Layer 2 of a small transformer language model trained on English Wikipedia (8 layers, counted from 0, width 128). Numbers have three digits each and are written without spaces.
Take only the direct path to the model's output, skipping the later layers: a vector added to the residual stream pushes a token's score in proportion to its dot product with that token's output vector.

Output vectors of the tokens that the questions are about. A number n stands for (n - 500) times 0.0029.
" calendar": 533546512488599439368364463346676509414580640482591519414604365372392617492411469636473494675573430526258579395370533558554424561516482508559423363313506393389511532398565434469321487519426442391393494500446558358395458555422431449540497626434428543731381712429541615326586698563411511432625664295632702383614417552650535555405532483607521648680506595703448468475513433623451606534489
" named": 546551376409617568353293578504634726437408611465674548597483589550570430506527346569452534677467641387420482560452504567412516388509419509598498525504484517419492437476602595397579531526445368404509515462558561509455566476579400635357516511301667556572593491378536599494481509264403487539339527423549565531383560384648403562467496529316452499434436617511512517634425560538374481593502
" called": 423569486514603582433303435468604624497434604481605573615518622548601397553536463605561542585440543552347473542461491530423494490488384520579545538540457437519396446465527471370645496516489373582416545488501591400454570417524473667462529504352713470576547458400448605540466509359552557561361528432506506430418588463681393545458292487383401513336451553492643596670531564509284493446438
" these": 670513647471431451356500389642789605561426509631491495595542506599627562521424421454377408449541524530463546544487575614497401553644426511509496526363439477669500349542398486624642602470621724478545319429500408327433553423405585573635450608640371485586483529543362514276503427461409540544491663405374413405519523574514340711395401432649319463524480557466459500503493362718342466527318
" and": 494333419456477488604606563438422363508508421608634527475475709390497501655405377288439402626423495432419480446641494483447360347510500469564668542687451378609368472499494553615582565338515511497538482703504447530553627513507517473425429330562547442494521575587439622375341307584513589625416459494500481683268405709566466554551365542650503470321565642410661577615452599374593388593463
" are": 455487393371569788502451356602640460609554589496524531415569481497595484494345470388279452375629581441511616459609416451538414328512447477681499544353338561659407489456473541590740557446556662564479448348459527446483588665395604494400614494505430585457549541475430560558450402473318479471487594413568388389533652561517529547488414525705510543452458573405559531615299381425583526465477
" titles": 523473592476616404333430473483585479459630493531562507508563421519466442608456391359669622615598493379619524481541594338588500586505444499626366578250457497345558303366508497686372484500476559531583460421573492373339256612374447441439502502573356535607437606514521598449584518567365389496534636547544413419697465405599343476419550307440412734654424566359598514535493575749594578616538
" word": 422482568610513326516502376402849469440595632398636498558484526535533710461600552511571518500508573552366520448311608585452468368399312488671401504287325564380389566432668275434461537476486525711543631369555555477352452348499362459485558560425471592612354620524422483507574514410488507411553503515420566463597532509606503646508600455406480443562381401625572609519525403628392529503577
":": 538493498448548425511519485553414550495517500546578559375629589555627401580537356527568645332653494387373645243484528448354419444520428490739419400526498470472454329482564452510374577453423352298465501500338550513614613497411623460326445507390532467533479375591669401474367504523644594627429568628515313259536465592831618429662521466634467555530422549416759516488528422391576601590593
" article": 462546438613574282359378538491619550411530592584589461673412766563348471369444612553529488568575481560337438326533479499513535511549332500481424456499536507443586490391491389450687566509424470652554582420487392389573421436516538471579550703373426643523507575441519509603499507516295380420481685459557571393520570451735496467402499578479378345481490534566617661547530456542423499312499
" together": 249621529423550515528440427523781615366580567511587546471464549478596424530595572381452574511574559390627510575500468381406348461500426490558407594550485465517388431492531377445721668544424661369466356558579360503422478621378523544585585488620520432467522641545332683418508337601500419508520748526477481411365474537515434533375431536380441450494514593518395420544518620547485531545347
" including": 345591541477529692355478472413729481408498564464591477419532625520647526543413430363329509591627423487529322584539455370412263546524378528602565527627428510516408449541452518587589489506543498445604415530423457409518445541565498431463504532411534518554737574441525590446416311444492535665535588316506416449389600594531495378325302498478510702483467649336623571798450542675448566462450
" genus": 554377539518545295256371411474839677338336551379746464582642477504497474400501464588554551611601556514266401617411657480713445481430399492788497510318579361504417723416421589414406538532535640490300574307401465373295505255586320628342579717328243522630501753435398609671507399464382472610580579571423545374655556448660539497440639518411603415629469424706558535519454513653661482387327
" married": 662438615325560429389363553562629550448508470441527481548397461486381289451636504644543435574491413455401613445559488504456394415525549524741565587494389514609526559500609507590625464586555388332370527707538502562221471610682380406311608525744574429316585543309367664621409361313485298421470768404474364286598479463607480631472621669371620427587476593415393446557618573531570549438521
"family": 631489571396345390253210378282889533499327457374423447422545572485673649338652619554597564613404595402231455500250704622798465506522402502686444505398362522534496437443529561503453723713563574517305548448553617383496480368677475597492727555247329387534562496396216499712375403617451535503585561595609414430540496469809574643511527378389673435686496378489492534492508570552324496428441
" classes": 510436530508436331608422536582771585556480560467500524516535515561581453502472599491642401455588465410581493440478533414472304458479472522523485489376320412270386320426540604630482412502552666562438308456524502464464403570518512521640575523529314456556412615505508576522427413340508470521581635546621500399558540595541595396420388439528398559669512670488431419474483464711522573571552
" classification": 541629425628531453293363365295708555450464551720529546597645427533506469462512370642592485526571674366472440614575522552525471471506418511611330383559429377349385451369586570506547493519700697422406424395566608446488496329503491494464541486245134573717349522525653460381472591640526480375547425515612668362624475435410367526364439327497570470732427409559638537604549506532582689473568
" many": 442398540443519613460507507594679433503414547459495479487428579585591403547448507461481487482542446505523525520443456556534366476676330519555559520340435389604546528583430524562476527446657701424525447470507393422485494585393551479765527591593548582551502502486522530482422446404537491512427709530427319343491574471462360670446394505463447583557341500451473474453464524666427495593475
" –": 414519644542502544552438574526419416496531582359528501442651515355531398593474365509454513635698681353411632333510382330496481305633429475578572605599455522508513450504515491418491700493399407385556616545318582548470568593433513425334567388426470434472502605647650426524479508443534481450524714424434327448526296381630690462594418483623593351554525535462573562653559411514622451375501
" =": 656593677626539643631314425630410457477737513593671509362432569298538529609350297674512385516625580542232548623565356338515404490774355485538689391557667450584477504370463565475671651539448526553561601598231572278456655333599398465292368392546471562611548432522479428528301452505439586371540557494528548402524434648591601673519349282559565430720465476262447424336306379549656589273576
" her": 527444463529396436495611571571581461304450452472530489571557363534551579277662484349477407497452481428443559660333610501412414523637559536684522391354569435571414383573542518578672482467593502423373551512558406577444468421433434549446599376817497470583361491576439653498481419466500523545465695518596483440515717433694468542408658590509492428512430457295391373509385476605468390634647
"century": 616414586545781452248233386456959475363585507416478428406554251474576640681661556488479450426464400379436404402602584564595513480496405533724402556460449418518657597431608464683329690723541496586322467448474381394426467511518533474600480653569591590520446592285415581412396253143568345282548476543393390563510544413648353593407412446525521411590524655519542706453675503759375578540595
" publications": 545498659563595417369330519670788640303266587548650487419414606605487407482355540445669464686637376529382456421602465438510506674598365509534434426380547395401456455422412400586559463541539672626547577399476376265410271554458498389522479533556271488495612554556321552489450361485367378501612669518478538467563606625571504476395458526501504520797415632394510498625550533577513564420525
" community": 658430388501479547478383537486773558355365626362434502433529418584564499553496552494572433557628351543523566509460568518527442437564298510717572551287516361558457584482592532423461507450559380546560488455592499645537434537487363554446404408483475549518452692363485462393464496525350529303605447455642590542361574477667633592397570452473596503616560466503521531392510496480515493323548
" climate": 503499323697463469286339381516852520519361684536487515510546541544523464453606426608533420643420338516239390463430698485500413519525169533719619587534440327637523576488483523574449564547558624574699291442719475389464630426543513416597413528571387414579431388546455359453440576520430495242748524566653654535569613317523471440540557660383523513629379371656414671363451399473503381384557
" restaurant": 563493399345406503377437569340810488380385641360378486531428506556498510498559579625598431507645460679453495747375632403400503446407374523628484527405572401410605402467531601591366429507567577414653546475569578328362367595474484541434506441383420490589671638433361412694355362541540493424564622397689596420467585456534519522564546616347640451681686547419410621567573432510401412349483
"disambiguation": 528541632508578393508405517598977506393490441751547428314504389438330388403346430606453451581559304609255384479316483326479315490583254457859474511483604402514515566407646604436386561706590499516633510394629522490319547725645494436510393535714498513494544536297348621865528458312425615229680633330544399465548531365483486813352487555429547308778385591462404578533646342618600579333470

Output weights of attention head 0. The head adds the sum of these rows, row i times number i of z. A number n stands for (n - 500) times 0.0035.
o0: 551608597533460540495502591421597531511402492602659493413435352580339529494403494541607579344496620603325443495589519436460547524354449457384355412502513622604388471430391565559457547719442549305524502403496384308563365507561474532558610440619547377383586584518420404450589243570477585490474722437423438442544310592487586526501249519439646322723427660559632513504433605594529422530456
o1: 468409404599557515442426525336374455588582633483413443646591457411493644454505690645483399573405654454371611368391363568402431466361558473339567411498595427563610393530479445488538505459399555403478465560540611413490445447516514537453732354676556478683623449645437611618508390519417532545536544455543630627453393507432626436644437653508521442522560523653451563514454484509427285392495
o2: 461553456659596645544432504544478509549532592427581576562513612490335473406412568537509576414464511586629605559438487286549650511572525515611444639481389527385561425401469399463623507349375417507481442439434644360556417569516457682339513691494407492571503531569568308527490463541311414587595539500575520399464594433504505522505443510530642416473461533497425436529515579528502631578570
o3: 472421342479362534594515492517595574440448407542521397493532531590616329484565541498671565437596456502472545442391499419523676539414468473495487417569513503573539478634297365484413475645427524576513453478524573457600509517453439515524526429446482393450673585557397336435412587649505399533495576636442457686517369420478603505513440471548559403547624460446473562459505375423502527501479
o4: 518653489593536410466600501480406544570696456689376527614309521440368601506411223686259586747556459653310450345545523554640378393808740579435372640465490519569311628553463807419524707273611371676651484511418621385447433392325391445389495563434417650451384483677682392713553621553412642311698391308543333487345526732394377757545419531313677372694593582553485435535523580544468381587475
o5: 344334460331495446566587591446711606584286654437536431526641448451406617675657403181351359537412590374641323612689450550517365427674626489432586308353469496521411567417498434635332329918561581568445419449556446650393696575478430355564523496414403481322495576554285722465464474455526393499535310508442406540625640477479565433350503511527403653375741481391581613586424543466600413496121
o6: 531462456426501488458624519576528457499529411474465532473543418500438521386458458348552542415379524535460518535516592456396568485417513454365542389523516640454546405480493496525585440565474598291506569442469381427486453531496398579495566372606564474449536575398523586468465432594573470558326512531471533339497519511487459469495316524424379555428407576442570466532497537529576542410489
o7: 451266634493410431544654492411531626519493574364353556400629393474594732635447506440473474464471455518483492501393477484465496529580463609592566376454379407576210427472599559460465235431371442643467487510465488572559424651494480357421549451508510392487476373436387380559668327469435580525528508378379301476606558565406728445451593690612494557643546496593481365505433370541425500523352
o8: 468318615469624497431602532497389375590516485445528504522436446638422703356424517474492565385391578593405691498522394618631666213459497555396430453227284494548345538622666402468496359467313481676552520527449456719361653475476689598465594381539612467543503253489540585611437454481300572674459632532626437500489669502505389624485589560438445506502457533660644555535621452349406342504556
o9: 511469623473442669663583504537647575652517465667466523632385545611484426434190563571298692396544597566426518513585445344738599468378422479302407443463482584707306504625355405261479531295478587443436421579277457532413579552430556499436552364631439408326716484610538478421642354472397385540555533539447329758448467579455498592528326857400544282636561571563492564625673443486373481614454
o10: 459524420512492395450349653414528488467487506490521433576534612682531432409553455579320508600422541493459500491534436458508373365388523493481445434387399403379541470545499498435406614563492414551505602510528528447363458502527593531464518530458501583494548490534526482540435473494375538432450509443577513676525558434542435514575615425479597398531563447574460504511612590367490364436427
o11: 401524520587566455519436542449596571459598491538501488542465540498592486490589464537477570559580523507504565500498561457433493462673455488626391470483396530474464521528522491382521610561559454455426566517440573453434545576576503516467475662433371548426504542562505362515633548612477497514526516487513452555488516488702564588485584595532505364620530556572506562598534661466542655426494
o12: 542498473521511527592555499398508536488471482526660569457586503479459531557503567519620560432584538475543505541539465514554622542473423454522606452562552584485621463509379478514507481501468564572476405533484482290638503517595333521465518487554501471495521579529531443469461555539501461460406530581421534614557436539470570515403370471581483456471535588474585489456417428601484462519433
o13: 583344355459512512537520639543345367705480423623409255564461399367569709383728506565478440530427622387420399458487371854643594329294794616370543338469388614343440615633390662236484658344455318518644679520402343641390614523404499378417384412456522461432453607486657398458328729517522501444400445493617511601311444446559345601439698611300453570420754399575423394452542458329385452313521
o14: 542730542396515395247561702265386575501590459336522625399556281436708478356340522636517663570692449459583652527581483443344305518582509506548379618344613400556578353531424605262509560376492471545464486594369366286634367273637512321527331444665389665440459523355477645464543557332263392396622757520674565511469553415282671493510353376611475444624370503616520284590166195462287393575538
o15: 457476533533500547677627491489462512460552497499512526467592575507502511440426568533651603398561544464517581481478547414542653513545428569614550510446483654466466415497488459449559518506409473540456479469366531298579519552556337483408444617528503484390531558545535375383542532595461497556471498505446560385564539482505517523433361530467427540456450516560504489479411529446476550413531
o16: 348459517450545418642472563578537454423365425673436497563549473591583491473479529511500499257507487422555393527595475529457544491529347528548307480457279549593496453531578382419494480730494481333367459555487398554372544518527515517517533621579497397314381474522361488331553502485534450591426559500378390559479341521552520536490492660415368439641618601543552471449566568480490437564448
o17: 474446487554523620460436472441405481421364468551526482475471529579454614457413634623528498378552544517507498505635413505523567600362507448510539569409411529556462595532492550532529469516442667528481468529466475380522539546453366453368564472548548434397580496683442451489527406592461484537424554544428424452467441565509525560391271569486525405441396651493460541478513431485431395494588
o18: 726544522324444407461534680541558577540425315376518406518336533707509359324464639449520424617578438559510465436538706580546426616425456385449475698543539343508436410691594632555608573467647638313523432481573381536472383469354476304685599414510584538359431484491478440596556390521669480493448618549372290511613476456350523382615490624474471474613423594491635465564549505654456538496556
o19: 619480358476479390547341515613599535469402434554564505775524461796443527419537823438424498537628624688409408485480567439465569539273432451519332427369349700290533457613403509438688628575353470354258691177422575713355428649481419402321564515411471546238678534517587526593326469648490500589585496553365651219430525389635606378748502496582467527557555584532368360509376460500491776357690
o20: 618535614406540482523596475515504406407500376614749496414309559503560486507393412395435421498489517456451415390644442534566555415412521479417459494537461465496437366381399503688399595630608476592723441505468394496516507348394637508790551437650553489564460503571473643508462581527611544517312651472501522475625387623505243541434558405406529595536477517477659607502581449534592424634453
o21: 426473621513528471614465417469364511449476451569454517454664418488508607388475618486656615379588476451552679492507482510619683511542531552641489524413363568519469414643596547394628592442527430575401522513518507499471544511533404524440514605475406478399303474409487605571564450468476471551456410587361502422572590617541573523492451543538496513451531494645442410384389607512458593356550
o22: 496429689463476452465539360312836553622614420253397446412756305536761116457530471701494787393599320569480736314302441369284435223496321610822444512483456377621459182555611524364463513626665643308404503536457476590541523546264600578463441490450199608692408460418446558424593423217402590443374612428558209657537835277547694318594651391577495543737298590681721627707436624515424549897491
o23: 572427406398439358398534488416507597496440424318505443550545598492730462678572546395461489640676476538560460497515434708431451468514612407515552516568482468515618516591529491418513567357550486346522489452522357693557439512482527333487443415571403693488663482480503569603451427514633289493479593435581507625329363499581649401661588447589410575377469411396540516627523476475461483527501
o24: 507745752651532278445576461479459624517584355502742485405458675584597475575485379576567575615664497465472637454683419532545511588580355345536552391572617460683499596388496589449468686375474656542482362669295451353380567529538327439397424490393493587324629575513435346378572461542404569492430501555398491571551482489534549551341283372664470276417333542481540680534521466579399534413534
o25: 472400447535600659441498490598706461624542659340442497532567355380452332514553408265482463412492410528613507474370534495456356517637445542328355510476507449371596413377499410463469366468426335388492601456554459704456463556531715546422556537542388526797487445354596512559714401516529344519684447501620459396408506389525668418630895479545528689510488395340446533489504670529600541530430
o26: 518558458562522567464375464468413544448576507354360554531531526390523489495484536572562515509457502453529570531374410431474438589399549447486561586550515442468601475473516417595644425337425510572410469531493539363581447462479523559533492508457479530638523466381446471478502532398301501519424575463563595506548627432324462478556527476565479494421566451526402349501404422482441456592482
o27: 429571526525325368380438495488520500444695430403443571494302545580624509764604321308324706614417456419393412493309606346583302412560430471791316498475290356353361447256608500592306443507617483433347407288435628572547669473637718490564140711441410584438512434412523487367516613556534544574556526284756859369555490405520282726435529435612320580610229503609525489548515492479491643655451
o28: 490564501528672658520496551436551596362564431622720434566567408583521431432443487807600675346485484656485644452538378239531601788434338603389046269377339538350559555477371215428430599756333357606507649381474555385479415714458534672366481604459577486502589571486580317530551649615263598485458659569501473375648559473547492562466725331526544451838690404584557545441573310494536639569243
o29: 535576348584747559422127455366314327543400701646498601550503376157216728545574523578552147618405613530439477567520340650555548552509554410568487458590581424516507688372379551669631465285566577541525555508484592563523598452664459541636367533439529489564345488577387431437171770341265491445639389460543530424363491385539645611326471539500615389717579617507426505352303390515527479411510
o30: 467453521456508363496469248377607292574373667619269599489478526449507696656545480332520315487505513539362563568629551635490468311613442501671674309539629417627471615514535567556483381611546609494411471582568728724359731561701524506512530403602527562420527451647440718533410398544607492525805378478514578800257420493698667439554454572603603546463544651599402633562497482403464514458575
o31: 530521402494489373451474437567559497473447561490487541537397595517427524497429376424478415560498560533382517525452526544518518328443493403433455426462482466427463536445550493464409472454519532435508572520437504502421553490529591493458364580480500568414594442468451525463494503561470558501628674440589599542445468460639460491611510548472494474583451526510577586606626616424432545433525
o32: 687519377558326312366474410570529591596615568475388488423504528514596381502584418527498406654425372511472618397522508463556585471348450482540599507541398418550618353575309535554460467712579603582440639570538485442647432421383340464468471377570579577599484409374491521556486593486485441407490489667585348652572655461382536351438432374583656518461438440463350544436585497497479709461506
o33: 499328347621257847363458458329704466450532631637256443431282524574407450645303507728614306491527410556522466338393648576557554595270534452632556567479570431781569702332309632664403292266425535585490486474456499250499584627640174679402491569519519369610778560532512331622709604557268675309425741577624671653639564566452615577236506579582556485278482576472505532416600514492449460552374
o34: 549604532512504478473446500452459519681380531634678478487358571486393377489457599713742575414623516487473564345497414643511702456307830508740463611339538475640667593585422435324569702340408414557685307511323472528419463440391478659365464421403387319560523474479528325605758498455228453356483548546442298721400571391568586537445572260807573344410576331554837406476489493408315430757424
o35: 591608746448462613498550470758685474696336330501637568397123521588317523696190427273436529429759575624742464482707484554582412545618443499507392738415401586604275490249303678561398403412521517431544438262326445453439535586474445561400390577456342473411645558361491382433582572668562450444662370477499569326619574535726615450340376386589474628301324651246538419450407589555539745497618
o36: 398372507578568679575635517337378382361466547471572510495505519545496638490363638570353726299669556501567651535370442342501731456535501510564475512363444666348460517320490336404440505356305415737354431422542528384436543574494655598293507520390358440447578536527438404533556535587423392584449491506461602427492435525673523544469549454503411576370488426609504424605433439332420401481364
o37: 621494481596713556622415577451465533563346510517864433543646501378480611555577622495534405390420612478508344683691308581496467615464581469408533389410604492360509564483418328378548552378411530496608511519444504620597432500458497445579625375426623479618543573615527546546405349527470502489430416464372411650288283586476488576379632387516517415462625538422508586503478436584509347595495
o38: 532591529393609504611541452540595342363557574568462564468418572419535503492453500435500523587460493517516484373560410511548597384448414577485372430411447565503385392432489480548582565571501417507458505465346425480493499427524571550560423559575474509441413439507529487393574598561465557506565537409542571495583486453545431499519549439468474500606562550618551521439415497447485577519506
o39: 381458463437524455498415317658295458716610601689439454732672237543477543437637629489479578440571574439562563477536439666561550239781607615496577530345554672318526456635443479541630540512518652664305634494641724625336648408621491507477552410339411390445304431505551811518378832548570522367721152569549696368659653485377515377378468413494401569539629381429204340550324413391593446274414
o40: 450650673458497401391735383545447596407630508497620500515529182640809473530590439431450526412651323303526535393534603390458548489839400483436452298450608353374602401477379399479437634649543384633540322394566639537540519500656596456454488499530331457400363506310475588607601580362593540376557368470499425434592528491453587402684766316440363514638549449494576425544506239664601520543472
o41: 605637520486546347431534709527395529521443460491353444387466433547385541677608438615397541468595488399627561453648544600629645633553828521510571602396460692394485379430528830515517583586433540735645507416490363390404494745290499509506424452440295694324516636444463255487559577576476481310354757559438238642597586369567475544564419420423651649483727359517719352553460726504433406482351
o42: 421403362513433632535460512469409522606541535455504399503596439437443427514517581562575502428440476500480487509420446518466592551433523522457641520554521543536527574576511541515548464497403560513464443475584499537554465563512376488382525408489472453552565528573492367613503484493444385511456442665469519518542532499427629513387372574482510447441436434477471541473540431511533444455496
o43: 557434420329256535435586678565513662690394545444536479566468310797563521491445771488515610526380481520497274380413519496530528597245377576530445671458338433548402467639380504562294449771335530479529449156647357574716504500347428531609573408506474291295667654578494269508607595600623477565485492581544518366627537415510505474298444479388513602547450389437608437489444389606432600570473
o44: 465567407546410639661516471404361591477595542525482466409720243543707468531656589507632649347433367333604487651415552558531455571320577479434402417458589523590663569281553520387688452490713505299550404374617517491650385606629408556654484659542527439511545645363663411428442557431347477382386768555446606373337622397299399569541611374534466417668417554625435360440661204591466417672658
o45: 635564636401492592545626475616603469376604365439514566441317524424491467692361549455430384473474447510564367498386425512527517653572569551290545437599575501612413465412511507605542509501476507576599530475433237624664354525531630422597547413772588511718589461441474565578534452521604445560395632506510566488631475589428448476466574620479413607508520513416630533500534401607591531614398
o46: 398459523438583741580628021588524380648391494523628591357747249300618243563453472305602525147683402484558714407460222460409532565363685519615577457640369677582606624344495586720655324719485652383451433471544470619555370377559445664562476517588366328633663425556319527450529511545319335493605693602713482225661514429404586387356569393867360569793398380434420532612413284396638592742718
o47: 627293610626470565567681527656656410600618150624434694349308591395269203502365234543633567358509448436711521282514393587860668718158777577402551660657203536751558511570269557734523645334450398469502409586293389426550471563462615585397396476620527457676465463379555497370501534580398574464311654620630387740348266608222512599405541307690390591534570639470614346320617494590708602717392
o48: 506295513445336450562613592528516518552473572394405497349565387523461371505539505377487549518376473602538395570423564586691478515441438633567406552385374541653442514628535447449447485652507385546445555425582423647537421625536413567491454515454460412523538600445551345595528439403545528493573343619446363509450574459462601569314559431306596641574515303540439474424654550494427520583383
o49: 462752561440754413450517332592571288581635755537407650583395284582363525177464504521661438301638596620569621531550430472458372278719340421144460453494560441452680437535571483368541477698593528326434543587534584568310458367681710588470607415493533426510423281416269590618557345346452581574724419476723384612547451420396712415808460699448514434819643504317441405470457296364445391296521
o50: 595526424664611181552577708401493414453511502634529601490499521232439573618490664597514576445479592347638377509370510687568577567472559584625405589530571321354569400371407255496334396151351316725609355570517547311476581324216528438595454529386550476637273534493517263418494689677732456588479285446350524690367217496505652647507608270404511831330693548497703397262539686567481617728175
o51: 580439620563444460556401448506569666475549409464395506378518486359437511604413408614703632550411563563253524553345517444558550533538481493578449472498307537545403415665572394333542419417492334548427601643407453408725306578460493379561587391579461473567454450516557255560825278446350673638329637403300293736501380472665475660346594755318485344739481393724462463582648789504269546552358
o52: 531397460370360470494479543462375538667512681683410638473727480648645741703627480406667661548429408420646415649726467714414583244456536487591540521481337727520554297485515475565600468260734451377471330435603332741481640537448739411592474284491595424459396514490497688274485705408576417589360553491370528468276541615632419393445562404415294722441483458612419313682324699297374556556628
o53: 433377494523395525380507610450480601485396487467507430524630436585664564489602547564517598369596455458545499464434507505524510560389506512553538633396446485515560516485599430415397510462524489554473435495602420575477536540535599457489468496439488460565490443431416532510565542394518561546460503533541567480539530649462661592546608378618496668472500403514507444532464400469429363547475
o54: 451434393562356456563519588394458671520495465481407459557699340428450473399664569570600489477400447423376497568350576559580538570448569517457501476472473485530567483558458448395551541600483473564543608620606534537634408476488390421581734428512494517605438485513547518628416451494392545567429498640433481542371457577349540557469502524474554299540503468530474517428545537577518484510374
o55: 453594293518360321439404599496502549342543312466482431496424497606474440536570632656647471498314537561386420353236640384638582578237478461784402675563435351464541473720538361637309530690363347560455586301585580595675460406386527601563412592394572488484416510414498531641469739578620437630475486592400679508617422430557378558468399426495614596373493454488666638241586521538517663429527
o56: 345774585298318361615567473525372409515496375492614471368706506662611471379451460456482461455522543582526559599579615460543486419308252461633475472549543449503474549448596683491458502623595447424485475333517567498447593428573458511465397640315481597308384458276447590601446413242583582468637313521381783180711637604468653499613273405612454421581415428557700432406529411569472506367663
o57: 469501377500384477429453569481369536549547508492378424588403641582464455478631510712456410386390451428476430450522546600527501504351554489333565632554473404665498316559639598495501513575545477553598455440613582646517544500365661461561580489646641554605310365676565557581431651514478375516518537584531507557465477583403224379587667606412525479520592439540652578525579549507468404598755
o58: 344345410486350496474416814397488728421548330515409460814579618571655721505410603547379635798553525480703462536512420626586177759568535507707261798370435332452526651509498271514550604401472491379382493578573479425342629443522351361663561618426582540469499601437580670411520651539432494409437447374719754482473640550276452727458489365755329612370506589411327259353429382492532390549241
o59: 660607349537522423137538656433673702576628448415509556735410465626358555509368497585576500831449446688419716579498649430391525511362614467362297495460506373353487550452291355406430560349317424403685719339409457461489293577494358546410629432373533726585664445395591506603541452749341651594543588442554559500361587388563513422674473517494532408422457544355587457460490641560558690593377
o60: 457376235495477434345506807275531659568518504478436564726529637697673605419548476635504570605526679629306609557603579490439332429234489426656375559378366538403570525558432416250274556491487430548413607414535491199546634472487494511441398608393533616507716559570607279675623742544397479468612365484648933592535611536674595542337498305579463456568433528730551347622592539386255461458451
o61: 504449574658562488506409553648452665497408390610782687594545377493352525282423558443579579537455648551549423730564482302530250535533431424399487488454491596253510533454549475589564487433617491441368495652579531288654451299592548475701563516517578478645393491432546836379319313350475687589504346537447518372615533618251315565402406398529446531636356610507299429569209498655624509534520
o62: 475542444505465455508474450483469419435546530515431449443459491498391487510477485480492525520468526474445527459459479516508496402493498499438552499534519458450516486491485540488504488411485499534580502550470491491517518504473492535532520450512515533511509527425517510522510463484397578437467550484483515558517528443461461466511537508485549459432518501494473477506508490459440459426521
o63: 441648655569405393425326406701326599460564430356631440503426420548516353307348429571318383559532408598705657412291458480593520545671550534401358576557384487604499605527560612494521522360572486703517468650572618555447355522436620552423529647484393471571426280392428342577503709461464522474636496604507258464729593502421367488389671358545563537518456478514510407571606489428549532499600

Each question shows a token from some text and the vector z that the head gathered there. A number n stands for (n - 500) times 0.013.

",": 557483503444571525575500537531470493459443496489475497644536496541644523565544445469408531517545516420443534504427494480492498518478250558487492527483432477440391503566509560489535395373491556
Which of these tokens does it push up most? " married"

" is": 512510522438530483492479559520521509487431571505500508550448493587635448641475524468472621527505507414423457548533499494489401500345282510413433496492510531434411492526480477588465502502493521
Which of these tokens does it push down most? " titles"

" to": 503597470472458572544536490449468417492453517465418474582461504488740581498581539469393586511490546480444448502527471445475425546481472580565459603406543447502511534527474531583516489397489450
Which of these tokens does it push up most? " her"

" the": 497520539423583484524503571527503499484431609538480494602469477558752516538499538533460520463514485454449495585433515506529505485422404531516423513491511486492453462455501509571516517405523530
Which of these tokens does it push up most? " are"

"R": 489477472457558489520432508476481448470543536482480480602458510536638493535506502501428568490492484345468467524510493586553491502473324513480493497534578461480465504555551576495464449442518492
Which of these tokens does it push down most? " publications"

" crew": 447514559446538471495450532482511494468422580506427475556477464544703500588547547561473631517527514454504494554465505490480444500382346494501433496466515478438426458554515526575500522385505561
Which of these tokens does it push up most? " calendar"

" a": 501564508468497514532462509481495450477504499460421461564506489494668560545548534479435617507528541510528421514467500476412410561442408528555441496471496437490467514556501585544555527359514464
Which two tokens does it push up most, strongest first? " climate", " restaurant"

"ence": 606515529477512535555419543518535492523441553500476512593532539530615505607468506476485641494502516454512515537515517476439453485469329517531521487459480455517425472531466491587543522486487473
Which two tokens does it push up most, strongest first? " publications", " and"

" allows": 443497480433524611542528516469481473497374523520413468579505544519570541587512458515462547518535515427434569571457522514537450495538236584526404494382528404502438446530485482623554555421491555
Which of these tokens does it push down most? " married"

" |": 465487464452587520507449543472488446455590492474487467603452513539591492508509493491397591512500488349462451524510495594519506496474275516405521529491660485516458517586492603511459458414519477
Which of these tokens does it push up most? " and"

" an": 505538570453564499482429564532599516489486609474450498547549479498661520610473532497493645508525508428592444540537499464429428496407354470456396457507448455469448465504484530611557609419505516
Which of these tokens does it push up most? " article"

" been": 537437517452524529586480554478482481413445506461472440595504539533731500490573484511447440489499530484459510550396502489553469488420427570559539508424453382483442521595457527578541403383487501
Which two tokens does it push up most, strongest first? " titles", ":"

" bo": 533507504502419592546474513488514511509400498493498476557502530541649543595518506526494581520514490395449447553537500419479425504450380538513429538400556483528456494580485490588474524440480476
Which of these tokens does it push up most? "century"

"bu": 584504526498450568572445471474503472546423512528461482581543540534658517603509460466504573473482484431481541544535516480518448521503427531577441519420500372497421467515551496551502474428481473
Which of these tokens does it push down most? " climate"

"|": 465545467478485561511493600498516461496573469487506476567503486585612513540493501475414603554488464397471412607564467554485461525464237509362497556385682510602497533597437556599471554433486401
Which of these tokens does it push down most? "disambiguation"

" dead": 552548508450535495545500496498439434518385595508462489655458509551710488571501537468450595461455509423402482508501474481577422528503503559576457531493509400480444516480551546530468469466495519
Which of these tokens does it push up most? " classes"

" 3": 582474522457560354515479501525525515492345721503501467685475516576918476638468511517480494432499562280481452474419500459634475482464405499478450504592456486433441518542599548499480480485492605
Which of these tokens does it push up most? "disambiguation"

" Fil": 563446548430505529562470476486481453478397630530486469586490521508715488567570503511545519403510481376433569566455529471515519492559478549619476539447463426530464456479553522542505451459477547
Which of these tokens does it push down most? " and"

"  ": 481517478477522537512489589482512462480557504490485462611502494590636489561493498484442599535489482355487410569539477557530482507467286505374514553437654510542470539598473565530470506426492457
Which two tokens does it push up most, strongest first? " and", " word"

"–": 561489530467575469528481538518482465503453513502516479592481513535599441521469508478483624477497484390427497520456508512507485500459365530464506519533584467484420524549557566528481463461510491
Which two tokens does it push up most, strongest first? " =", "disambiguation"

" cons": 594508533471518532553428542510534491520435556499474510592530536532618503614470506477481640492502517444515514530511517468444455483460344512536528484453477453515423467527471496586536517486492487
Which of these tokens does it push up most? " publications"

".": 544493518448575528542456556509507466495448557472464525621526525529634520601453516481435628491515518419484485502495488470444477501475377522540508480451449433507434493529484542572527474459504509
Which of these tokens does it push up most? " and"

"year": 506534515466460504522462521484523487488431527487462461559557494506630518578500557548495603528543490443432464528505530433476410478410430550467398490446545466493435470556500512608554548445504449
Which of these tokens does it push up most? " calendar"

" electric": 536511502497429592539481513489522507488414498490497470564487530525673542570533515552485571515520489394444425549537506408462429500448381542501422548401554507526461502591476502586469520434480471
Which of these tokens does it push up most? "century"

" of": 471450548416531447509416475461440440473374576513421481576430521551669465595547556566428641473500506442459590517452521501495453477398370540578509477451533431438414431552543529555444419472497608
Which of these tokens does it push up most? " ="

" at": 545542495459499521537519463484434413520372602496453492655439518541684493562480543490423607492453522461393478483479467470543405538550506563584458536465508398495462510529565566555441483462492501
Which of these tokens does it push down most? " article"

" C": 545523501468453574549507491496460422516400525510455500571476514554707508552519533519428566503481498449430486525537486463488428517466437561544474565386525468511489519518544514583469468466475428
Which of these tokens does it push up most? " including"

" leading": 506584506465469547537513508460524481472471510471447462560538482465740588491604521492438581524536513455487464545514501437473454518455390556536415551465507455490479492520468521533546523358493473
Which of these tokens does it push up most? " restaurant"

" star": 510594523480418526532477489424533465498483572477444453546535463474749578490590544486467631516520507448527422552531489457481435537433489516558381537461521430490501504516501522550543555376491461
Which of these tokens does it push up most? " restaurant"